Layer 3 of a small transformer language model trained on English Wikipedia (17 layers, counted from 0, width 96). Numbers have three digits each and are written without spaces.
In attention head 2, each number of a token's query or key is one row of weights dot the token's vector x plus its bias. A token spreads its attention over itself and the tokens before it by the softmax of 0.177 times query dot key.
The model reads these tokens: "for" "t" "s" " to" " in" "c" "re" "as" "e" " di" "ver" "s" "ity" " and" " f" "o" "ster" " in" "c" "lu" "s" "ion" " and" " re" "spect" " for" " women" " and" " member" "s" " of" " under"

Query weights of the head. A number n stands for (n - 500) times 0.00094.
q0 (bias 0.126): 594447421484602442247661429635542576557550610535518542758563699563448230485546496469226383537701321387559365585711458632521455442517512480666468605574519590709638377395504492631409454529683478408588474293250391472293497323602429362606360821501364690359522625394398424420509444561716434384
q1 (bias 0.005): 353337759447545474651427380486457529517518459374470529573539381359273401537496419512595568476568520320541428470563658582454424659390330483414534560533539315633482448546735319333405618662372549466504490558676495499640466504602605635707552587546411567515529494310561527531469553557466579451
q2 (bias -0.027): 485414380488311645485661507493465657465578517517614509402645581315429281525586475528715603584467343605628374452607309480473469164359581542422481557346458377626672425576466433556493494540409315380492489668467617343390410640604407508594502487609457617612604567421401722426500459667597393626
q3 (bias 0.102): 674410375422577547485450544613528535671263197731423480423587460470719573380398571600325462719590462624507517386392366635406505271304541627585840507354619506416494460389463508470607548378463527540671293536209718529503545341480421462785466473366577602398530674383586609490600607493518425269
q4 (bias 0.011): 534684423740423517562611441439368542689535690514494392295477575513410503537463294437564417479523360338498571630614403557274649612443542575570402603452541376663465445538480464449600346520453588528416671284519697397462785342627460535644414647346664466447477478614260634315302582663579489361
q5 (bias 0.043): 328571598378491440471654512559487454612514559491390509535464412626500437371781452455629525704374397303485622651498701336318486459329513526528460700355555484355427459483360737560545592587737464296559453463404682326578523472423583547376386686484423298413425656564434488489479461562606476582
q6 (bias 0.057): 457643347555630484491787569453316465601415473452680489301753539529487537377552542458339434632470560483570332267542497478458618574543631613508059451526620419498463442386533559471489534317556431487385637420583591795410498390522731454476493491733297551355723497324401502636421559606600349550
q7 (bias -0.012): 470703406746526476343399353345414482418571393484515542491251434501662519338357302538501522475363628509410407590385666499281558487565487426551349458380706779284611421304577496573502413731491725618500676792542528608403433548595446450532420639430515436479489649366400594556564504692408464771
q8 (bias -0.049): 479599323409533430632433361407643455701600625467306384630488572461766566514465420423552618424420536626473461495393554501534323606537372299733585839490556463505717645509419624667597434514716479553670542395403473746607547631422493427386481418445250498351411288377507416452401387268643391542
q9 (bias -0.085): 473406560707385443547488533511228652378339478420647502545464268559426431530376331575396588406633439665324494307470503394473556570549396308337678513454332579487474479569457430429494549325583638475560401539555591531468361624571494590469496586695557487670561495492692429539559675710478537310
q10 (bias 0.096): 183618370684325476557350474573237673576396547662397599548855663672404328313518663614690238589505477394464464157505515417373697577561612471463490799453534513516563648604598453505397457409443608517439497353262628454223523446546410620609551828472373624300502544447446497688397379612479420500
q11 (bias -0.046): 368426385251744582440413303292603397434439501733549510443437532407694507670652504536555665614375497429357585488451432239412709296534523447364358648444379422303525415557648384569544538559429581755582590567496391538712591571558603635323448434659603609455482497481506443594671264561384647325
q12 (bias 0.026): 616598422646761595245324425381524766592675374461561192499793625472498396279417358617648365610562487591601278355639493504517486550489410350624679491504636680536689304365393472391243624464269499477672653523290597416342612282320568431547619591486530611590432816417311631517249666560508565451
q13 (bias 0.139): 491470326525671661472860199523327513450527545566501340623629605486651261507437429431391296401574336490737511515588427466293454470361422545546555526597683617305724315421751562570499456276402543294435577502267567370514558440467381716525609490388667639670501482466212782729311492747528468662
q14 (bias -0.018): 419635448456433632726569360320189525573440599512515349421574629641519183289327700746717605561374261426360508361619507549556741628769631688715632507489632486463414511428570409541476432345583462754601376275344357700300719280397502418533502431263427604559418694459533610537276595717290490542
q15 (bias -0.007): 510328377571338612672459426650446738516640443442442467439516549555609660486550330330451413525564471623455399455463525683690196711174659378661513545589592465416510583324631419341673759542291516245462622283334399630453694564592487262632727560334526788636510535420311518586410452366432488288
q16 (bias -0.110): 435610759423303486496301410518582393489461673384609460599401472378454453529523702682514614393257809447321524598412578512492446651786374475630319450673477325475135330489414425603673518481621584382331626707640140506480609672543599690440485525451553638514481301545643523410532465383498564421
q17 (bias 0.054): 634499343570445537484548510428653418418546412745633313484525673367512378636359466713480549464393407533592433508416502594470570520354552711487304576442517539422545425674613705544668467259614477493501533494782229508530514633572491480435317524525433420539509431390441233587491496485458566537
q18 (bias 0.001): 453415623459207300637229590422580556488545397650379695544462553494375726559430605735591360508433753507426416530539527469544566509546596317458623476391612547452601472569514473533538719437546549421569555521284354420406469488439747462402593494538566427562592265455670548330164364488585648591
q19 (bias 0.037): 633456401492590588486449380529561523439417662523232522345515633508240503548395556475462480562381774477474682411527569611432581357314453452425407444483596440323493624476385464407475356530565661640337660597332758531386591457480431413592538427602562667707489430377565494572473427705495607485
q20 (bias -0.067): 574493786604362578152509304593420416410324284628586711464532414660370407595335309416385665555508401592478452536337508637493409499390490610425571720594411569475563872634691552305456429417528442414532737376406443351763469503434470603696413569538274411554313411578690499367682594408523348785
q21 (bias 0.036): 527261528526766444162390542434550482475493384620404445636497633461660441489567366422223469430956460450641515472389423551510578526043568318464742418512730475544575379243400722460325510584511756310752342769061794382461715454296359359639388554678620656350428667329396565512645849811605488559
q22 (bias -0.168): 430555637412201489450490593501483377474245745260400436396343484247451610730485664465450866350268767642267620106495671413611454480765383558571451687579239448435501457684443318393590471396653380558383535601958026578534359661810544800567719235730586517467495157483640537532598465271758663431
q23 (bias 0.073): 621547393577524432467595512459440639369434355421392471335476466475659690446391389553500554602284491562520485618428327524571360528398379554524450457484447626524653417514494359554589579591578625500479289487432625524247560550419390298653964449642605413605571430391484546555568466585434525553
q24 (bias -0.111): 466409337435265458588509682619211281648359482441648687431322469537595557593524593533291740406483684671664593535667580506669466556716456774497559239708422396539419465600369485531499535566450339581659301325640316569672281455472392564358426309559429365580423606521512373453634559411484593827
q25 (bias -0.047): 545395498528424720450559462466416422578457587624747235544597725665552697551607806535389407532469726508584427463526383486574424467355457521579337603521384486437272190520580231470424432602494686482500699519591496361497597529518506512242710448427456420375436414582382411502645486416467596570
q26 (bias -0.030): 528572533372594744572632617377351387661532571551439375212640681508288451155475557592604477470350422515447527280476519802362475498626380592573201702498597683584568508572589636659460431620559691442443730245357358552332417567610359356551381512372350529488472449471519430675503463623594593413
q27 (bias 0.043): 564531400504529393502325558471620544514455616730322252522757681457635357336391793411656360313541575640502510731415470300686301655353503458401565319224366395448468546626495506380420461420566682535434382561404632441733560394595470575470533583595681291300351701565475483561329615555589499431
q28 (bias -0.052): 625573586578372559384588738260621466348428787406608448708559306335428555734520431446651492385580605798336381438564480468404654594462413391276410517364348373408362461535616436648598675406419414496708382661534449595626262742468503445401490443542639469849667398330391365540523478395591491436
q29 (bias -0.008): 554291645427387635441461559422575512608407478350468576408550567645492457438599733563437615700508529498399333641597458249770505637675512585649588513519561607286742426451406435446490464389583621511505495356572420412402576508618426537510326489466495354456679509575455361511323576346322583496
q30 (bias 0.086): 551538403628736528397509531620452516526460408386362714581370396561460433578754257502374192181574492756557304477427299573669619532251375574300588610486650601635731453508362612635516520605411622287350308695274685250342730465583295579707481413518484836413335542572432648527532411419435781388
q31 (bias 0.022): 372446688623375493402531556278290563705619583827628623547551633664662543440584530535646506295375282576425474458632356671705484400479479737567322666430452418276443574554572360412350338587770436481520492348403432263526500616601408351739388581530396459586666552599278479359394388592452629362

Key weights of the head. A number n stands for (n - 500) times 0.00086.
k0 (bias 0.124): 643347590267311502281433597374438575728581623558462417383580576672453270408476704433405638588228539499499299512433347619480419669631596528552526692515570204408543615527749583392186399516479550476717594417770325517396612671524570359459802428473331164520708204506505574395493569483504779469
k1 (bias -0.067): 617604425538299454375563663432557345415357534664602588508561475488675526562481532595436527334492443733582717544480518371554612448449655464447358518455453515558519436432468600579455439447753547638463348434618590464388445601496620432420551405457499478497465565387240437425506591492364550274
k2 (bias -0.076): 382435718489507407414576508455506355569372707426658289628450677555471471482616690401550613623425507451539525565559626392307653596219429710633312642480578661374259445416344467347488391509591649529375517388341545451499558349504760618300537635472595542644537488718458241573553381406531394348
k3 (bias 0.110): 354649489538361320553512537465440576617730709559350496467317357525384215500449550458694369572564450702494464612529488682585448519536384727654438316314618466613404484587705436476383497531362498671499480304443424635176729192568713460583465489511479346463471478616553658445463631570426462659
k4 (bias 0.105): 405540495433550536470139511349588557576442512474543374692517528549512587426406865576670429409511470711263621268337547511626559389674370559598401611699307408500327528484459452502474665524686497522552394474595382703709426762501795443326523362352382442357485367443522560705538463436525391472
k5 (bias 0.062): 358489422452542585616460634471324610498427514279606580531385484400521380503348430459210433583529481582729396388527296545527592422660522452399438419475510352330394397478610480481422577514604633612405413571548347321453297391698697755310572397359350647551769539532775649657551619560478560719
k6 (bias 0.065): 353694518313272552301461490587305654428368664278472566325479622522480540433530731262585540708645709326374507467577388465412541304556577620483480457513332681682664652744612410418480352665247498343644648448715459513745536690590474296343303604479348225392553445331479457629521460501530738746
k7 (bias -0.049): 379853374682634622370405469407496644330576395400309337327694583574587578399639512663443487363394571526521368239465324450346738508433235559630523679610494441392581392684562474501776505560796620514536429437594275485423513399413418286632439600518294690518328451548342611452403490614695613621
k8 (bias -0.040): 418563420551547401683318535544200586522482407507397432491680555377588776481632419517575401443502620629630295664456512453405413452583426076494522604409396180529526662311533345680425517360379849614590608488515502686524305595422686493332684339576460467454436514629705706578363571353336642351
k9 (bias -0.066): 552429239615701326460657565473619239484545617499537465481598484491551519556595545306596759255574402442571745498528378492232398407381462555459530533645558477406651427329509753604513442395804541637445472412386526425471628340407317606535609472461601491429367300647202544377616681454516532632
k10 (bias 0.094): 391410578450387496492589734540453687561358674416617495432501438577399556363645641273443611481513583815337646423574407647474494391590436395442316511510271417643316637496498172493373354488495298563616709479441221444459371411556663534294671653621457445570286334568638537445548536674834663585
k11 (bias -0.126): 470589486446441494555451509500413370654396681283593642435463514474428622661661272362775623572404586489701340457448606227518541574307430698483476536566346574446540415373605675565573510473716356564555419468518707458479149339327889591407639378553434580456368643381459430679378562487711254605
k12 (bias 0.063): 440311279389241564596393683440606564522527594396565405585636682536469401228436375614872441533582346657510517496502206389510535476512619659774495777403433504565437487622475546402428521340332623567580742088553338605463629555583734475455606680474589483361533255432243499293603268413554570647
k13 (bias 0.119): 400429615519499275476482489157621420719460455790614424397389825483534369489534673626596641745496466529327627356302582400461597444500476562828293419301555196415206559531586567472456445663614477783548483167348516622837188501511572266373624699793460329515446574442435501371337449600540561749
k14 (bias 0.027): 293474566469469259612397590278273634413517524370650492209398345568411654462653463617703883149317370694417704470548629446680690310686720717562424520349421490512468726490427326211662444386482326597462612390483426492659539419624538624687546431398624329474401340474686663598554334391740512604
k15 (bias 0.071): 485402297661475500277450451531361733650538619630636567612688604601385463480486507639523389271504765663420508477510341648652337508537561459837410438491650496629470530449548540190494336383165507358520520323397544452591685869597363554325560376454467652734431618470222601425480415282495661346
k16 (bias -0.117): 475525399346452393622744377619703918155557343571376578564416409545554875734691510597390391491408682258474428583428568448465303555326504360508609648502477516390527597531478464461664461648586397569504497750571590566363247671511387466610532416449421438442498318562545456492407401402424510342
k17 (bias 0.083): 560645736425444555438482617367630187443482493509479426378458402465456708428637644459721550690324601569611494821471476522389481473402299420532472643595329327434584495435462577554493227708569477615452487603746512639469355458534512571394285497612308027346564717369629340498562527579485609682
k18 (bias -0.076): 533501453475419675477653392738642592336445490586349503634566494427487487605614478583491417418584386530521398589539501507724243553657580540494585743709349590623258598530496494460615553493132397588407544358498558422419562260606381574563453492353681563543120490563564414440601540434378260532
k19 (bias 0.115): 283579508420690661426602413403536436545445404303498436493402579702467401289703479578582418458363510371439459424509493411748436474421708755487382455425488596658508567390577474882577339660559460468365741475363603319555615399503340363453575432287681680575503527431509780664326541434633323420
k20 (bias -0.077): 499331365483483482510440612466660445570499564563532572464457412506590550467374722606537427457625571547413487539519346477279601355529631477366507537480614292315651456393205277694422578873663480603318233385744655624404521278441121514579673459512491407558646644426643368349516512620646576335
k21 (bias 0.096): 556641245550675793565605531354557556755817523510460296277719749701529181248522672720595404843513265383811412338856348586463512415574293544695560441423529356532591277537554338464328406377458628587448711204404696352377573272609510227632504481311503486460471369743210715505288725537231463552
k22 (bias -0.120): 734507405657759112538662645523786621039371636217455632782137222368534741660574319354542420418782518443274274625555651444546474521457592245438799496486451512341591458415524463754501440685599648365490566850521647497654375639394303412279512527536590570646285464549383316538530713242592281389
k23 (bias 0.102): 332721485514542400326545399492615440610550786709302434600432548421592404479410559538485664333477524273329515433430428521381465490635595556559464659506568515645415481364549786544504349627616605538540699499437241433263591592505558278519310610458542583422461637724316658461435376503675306556
k24 (bias -0.104): 594498655450651313581474394635436386276492561562392499473557273471533448576431432546329423500612443271445624723477733596663457424750495597383678356399478713353606605344470232204738520349393567156592349750570473559437598450469354590601393478697656433455785438575452437627531473696420387454
k25 (bias -0.064): 507502402334427653417484414398729606588415604432403496415304299558380697703620429542645517470550683390494412440476466559752369455668320405703538444503336589279357616626075314436590534347414649586639562523481497486473400766402595439457344375614613532577554572494401379600529505524644591524
k26 (bias -0.017): 386526433449310611540474618449231647292449610281626455408472367573437596532654705518528665398281615496203655523614471642560653461414682479540559484542709267535204563408511150620670140391546316543366585674700372423675331471606654589636457651583524464401713540401432608456515307468533594551
k27 (bias -0.022): 347809349568477458719584420500605279465561551639643344587499453411598778386249367387551534744712371519647470500587456551617479449362374435626432592316416329565398595607373358688503516512232501469573798513543422485455459208573627614396494517434526344544490432289501622597492529413630407580
k28 (bias -0.091): 590556387615529532444547437745660392423386559629427532443712568413560500696655457342698464622414362261528478542205672395604376409136425296510720609560703466716767492461554721529596412475549532621330489611316802258457406329537474641303646363525307511301415241528484440544554653325727400656
k29 (bias 0.070): 684532605548494456530383448190494670360743505312386612555495490425681401590543412517635555274391267278474477639504471581736588422624681504547530376511453595276291412460304654504308562609495632518506469539782408487376441598682408408510467462363476538551282499642670322341525592390685573640
k30 (bias 0.071): 339585556539498358491331269512563469707930436661342379673785717679539333437304284515474321515532437397654650406702723852095495428607324452653220594673577394585442563540619561508291486447568323703463609374430705442437634490354546296516499606551406643737475579400425485423411557562411363324
k31 (bias -0.009): 429458431285468659606232545426496478387514583361547379253507385621388522577423583491700845509256448441590510314607676569502482403745493433542347607535546601731496431454219410593657444508516596391455607631846354453767396707622654540335636179379446631699523389330390396622681421279653298493

The vector x that enters this layer's attention at each token. A number n stands for (n - 500) times 0.0078.
0 "for": 527578399565828368683718321667655594199521387499455585618651352360617799755531407505292374440498468202479451685432748351660481581369643445355531653520404685411652395432600388582815535532456434435446388732393583608435546519352291609331372373510592518328437698547425379620463520511352321310
1 "t": 631596377551554371628683358758628348173485239499388572557436364326648806760629420483379381498629577224588397688426575335743447463586636611395660686682403715411442430373613417598727534619558574298412407759476527504422381409383291525561445416432582712522577489481320470640445548294431267364
2 "s": 715594353531587344603612357716641454155447297487480628630521406351665945642608378469359417505562482183569400727529665373589414554496538537463629595530327664320467405444639353507757499660603478352333388706541606460379467357379329534561322278551721717539503515550419474632403600282609367372
3 " to": 650572379746589533643750272613648440168506415433545552676502326335635770709438345484353498506502616124444319750442730432610418594417551524298567568529397702299612466458671334549713490568691505270337461733483558491578584422347406448623362374550563630504478500533403424539449682338426320290
4 " in": 601565446700578409627758259642665570237546431450485627708557390451609812599466331442258505406511646202388349653385665436573357545384578563334662584480309672404640464525708379675730603496691416318261362728518653539465552381432337502474344352548544717453456586519355307568432639368473323410
5 "c": 595628395624575334704625456805684404197471224432383755604502422398670738579606463385276333489506544317496350515436532463523393482359659522421607742576344603397506465324583403548811521607571551324378441859618732507386476358376227620553396437504603737578422653508425407586375556341501319407
6 "re": 699565334583521298620614408755759457265497314474596512597476304508631897705567406345213362485456565165467413578481709482572520553479579570404581630581407593379625458460560450642736578683512458324389282858367695550381426336531297494574423389499596659526403502492335520646543567401399286299
7 "as": 646577318486541370586616357742653388022575351452423664813549378552621926655741431474278409396530501372621402617497585440513360543474503577431601598528477692459601495371606466488730601632541535375217400733440667478391543287395265590476334307594627683480459577494448475567423479336515294375
8 "e": 718624396531577361662669407598801430216374249369462613697507353464751824715578348544332315413522610216626456585441643490585414531445614531462634601566379629377643490444649388566729574617555553324264373839429510473400397299405387537519369453446590701557470547542332505535504565393428312229
9 " di": 708489387558568424690691348667726492341428534329424635773693393350677700618475358461298402382424626152547337559458746554485329635372609500316516606578303732454594495511560363531743598612564539273447455828463631504445573260425225481526441422379550648572450656572492398491422642355372323328
10 "ver": 605498531556579239590631323881561478299467342446458610701656320441583802703672452452342337479461553260612296708466709526671492426314507509357558535641456639508659428374495487568714554734524511288379409743405575498297605429444272539533487320455619628520519595539288461563500632276409189352
11 "s": 705529410543565337551642336781664537210468312517447641655597420391622875665585328434336372512600514177640371692543616400563395585451538467399602559509384644401496413415608418489715533690583516353316396650532676456304511380316336544582358260518677784570558491563410462633403620250609387279
12 "ity": 714598348659618410647622340744610450246588363409603687718537441351546829615588447450347311445505583156624387603393552482543456717393520570340667454554464607355562517507502601554706555701497435298274477702471571500411412418317395518722434279654566697501521587539477338493486567232411233208
13 " and": 656625389763586415666635213665834421278493506450572444670609424349663721721568333497334480437557521162570340628423644390540388594405524432303544589591416709475641438491610358581646595666653471317312370694494504437520483497248276507645491297503503628446586540591470353511419677334433315294
14 " f": 762486517709623430636757256756674443281459502475367596610622410283696672574531358486378356316594613210501322601519592490605387546383619419343633663581381748370578348480623408522602556550665482306384473621601858494401415381298238499532388385375552728553512557535355492518583557313408359390
15 "o": 637613340576536455535667420734733554305399363381542484741561364475514896703541389445395264382628437164641425516463547522545329556442713440447644535650466700268733488385599417560551566577640646294321406698481628386396569316415303532626336374668471670511506568545354461525548665330444259293
16 "ster": 696629438625650283566684362853622377350592385410419623655647270519531781595630352482461390398666524262671382647484554500562470536320629542427635516577361639310668424469581395560620603555528530204351359776486585505286434399421301373533492405481675778510494649530354332428488643352532190286
17 " in": 616526444702589392652766251627733580283583437502445564701611408440585755604443320461303497365563606201452290637447637451520329579380538525311687533462273662429665438540683433667631623496724481318261342627491695541382620416409314489502342353565526697503463610567357303557408702374487359370
18 "c": 619608386633578338707629450814733399236509216467343724599549440398658693581578443401303306473557512302543302500478502486473365504353622504405626712571335589429536432332576447562731533602588592333369417789576771516303540370347210606580395451514583731616422674557424399561368618348505337376
19 "lu": 656675244555589429606624385787694524223431365565453589793563427449496887676551330398310286411526366359591370655492583595495374609375508560311536535699519652420565408430480330555621640655688558377474499728417770428410569316437143443427432322598525615538498492637478434474631565368310279337
20 "s": 743553386546617355586618361768681479227497293521421628646557407411667852671563278461357343500602477175633371680578613435490389582448460480432603567526351614364512390425650448505657534678620516336303356621505714448289506375353283514568369316574700784560520515608395509607408639311589389320
21 "ion": 773629358625650346654553309791640379264584367427438619739507443478479800728630355552374349381616515241612386566502499469540321677436483584334583523584457597424490453505544577514658657485567530329258408845456662504357436347349288425631442422624558702579594601571401438574459516312325117394
22 " and": 674635366765612429687621222654852395294510498471551425659595427343678690711554311537344460433573497159586323636459638418487385596398469451312543580586389694443646418508634386589598594652682481312316334664476533431510505497269251484646489323525505623449571572609462391496418699369421315316
23 " re": 665413505621620389622651289736742451248548409458513579689660351379669641652424366462352336380536682083517335544532673415538401627349435460417526604564285701438647460481634572616674586602647491339407369685350755554367581300468254538627398354389551596559398610522335547667479625385376328417
24 "spect": 671741491575687402617829303946646371248499339590371617639503451549584761572573372468420398461513539386505322590398379544538321534541614351355477555619424534347633354469521575497627567705485502319540376795411711559377473354369342458555449370400662831564495577523359391495347665338374229360
25 " for": 647560446693643387563734160754712609385532418520476544728587311451611707626449310503333425467547571191545355677527672416582408579362410445255627611466420694391722345501613385503646605588771453430284443610390708485433669439351292433472464430592528610482478565527381363557416682347349292358
26 " women": 868645508577807508545646319702445525282542377553428605679511340338748653620451484491492295438574562171658463675549549373531283658354478382399626635533539563337647388416585535521684641554592570262346442523487681470467553310276295426596354350471547677606595555561355386451518574448506207264
27 " and": 664609392824609459638638239678801443329536477489523456669636449386661642690518325501348455447604469134576338603464609387453383578429520407293589592603459682458689404504635404560575595649669458294321306637424552444502508464275237463662477334528463656423584609578488343514386770359422332338
28 " member": 812453409740717449627573335794591415334655433539453594508593413523638574663606465415350455342498494204569369519592571301430282629324445508218629607543331527350586392492511683636682620573515597380461398722521729595351527272392336385576476418453553782580547668411521386531449615366416128367
29 "s": 697530411600633385575634342717637472279486243569425634623604453412666772637543282425419370480639445148649393651575581374460390578465521419421645604524363604382570332449631453494627571664637515378327338581416769467262540297328306502560374311603653769569496575600429463608398749294611404357
30 " of": 598489437793575431679670278655758406387664411588531539666564342332562749556478279436375416389569543128556408683425578361575346516458498531315699603484344647350694368515654436576544542519700540537284381625396736519407706438363318488518408402619445710500463571635433274457442716381461287338
31 " under": 542468511768654479593678171803603475361563383482373475631493421410554666694461321537307429477476522153453238641482583421587352550365466470287652585477345720368765349507646580604613620574698549444387329507323863521394608391408359498533430473538527624504559603518302410666504700428405353423

Token 22 " and".
Which token does it look at most, and with what share of its attention? 22 " and", with about 40%

Token 7 "as".
Which token does it look at most? 4 " in"

Token 26 " women".
Which token does it look at most? 26 " women"

Token 23 " re".
Which token does it look at most? 23 " re"

Token 31 " under".
Which token does it look at most? 31 " under"

Token 4 " in".
Which two tokens does it look at most, in order? 4 " in", 0 "for"

Token 24 "spect".
Which token does it look at most, and with what share of its attention? 23 " re", with about 40%

Token 11 "s".
Which token does it look at most? 9 " di"

Token 18 "c".
Which token does it look at most? 17 " in"

Token 17 " in".
Which token does it look at most? 17 " in"

Token 16 "ster".
Which token does it look at most? 14 " f"

Token 29 "s".
Which token does it look at most? 28 " member"

Token 27 " and".
Which two tokens does it look at most, in order? 27 " and", 26 " women"

Token 12 "ity".
Which token does it look at most, and with what share of its attention? 9 " di", with about 30%

Token 6 "re".
Which token does it look at most? 4 " in"

Token 25 " for".
Which token does it look at most, and with what share of its attention? 24 "spect", with about 30%

Token 13 " and".
Which token does it look at most? 13 " and"

Token 20 "s".
Which token does it look at most? 17 " in"

Token 15 "o".
Which token does it look at most? 14 " f"

Token 19 "lu".
Which token does it look at most? 17 " in"

Token 9 " di".
Which token does it look at most, and with what share of its attention? 9 " di", with about 50%

Token 21 "ion".
Which token does it look at most? 17 " in"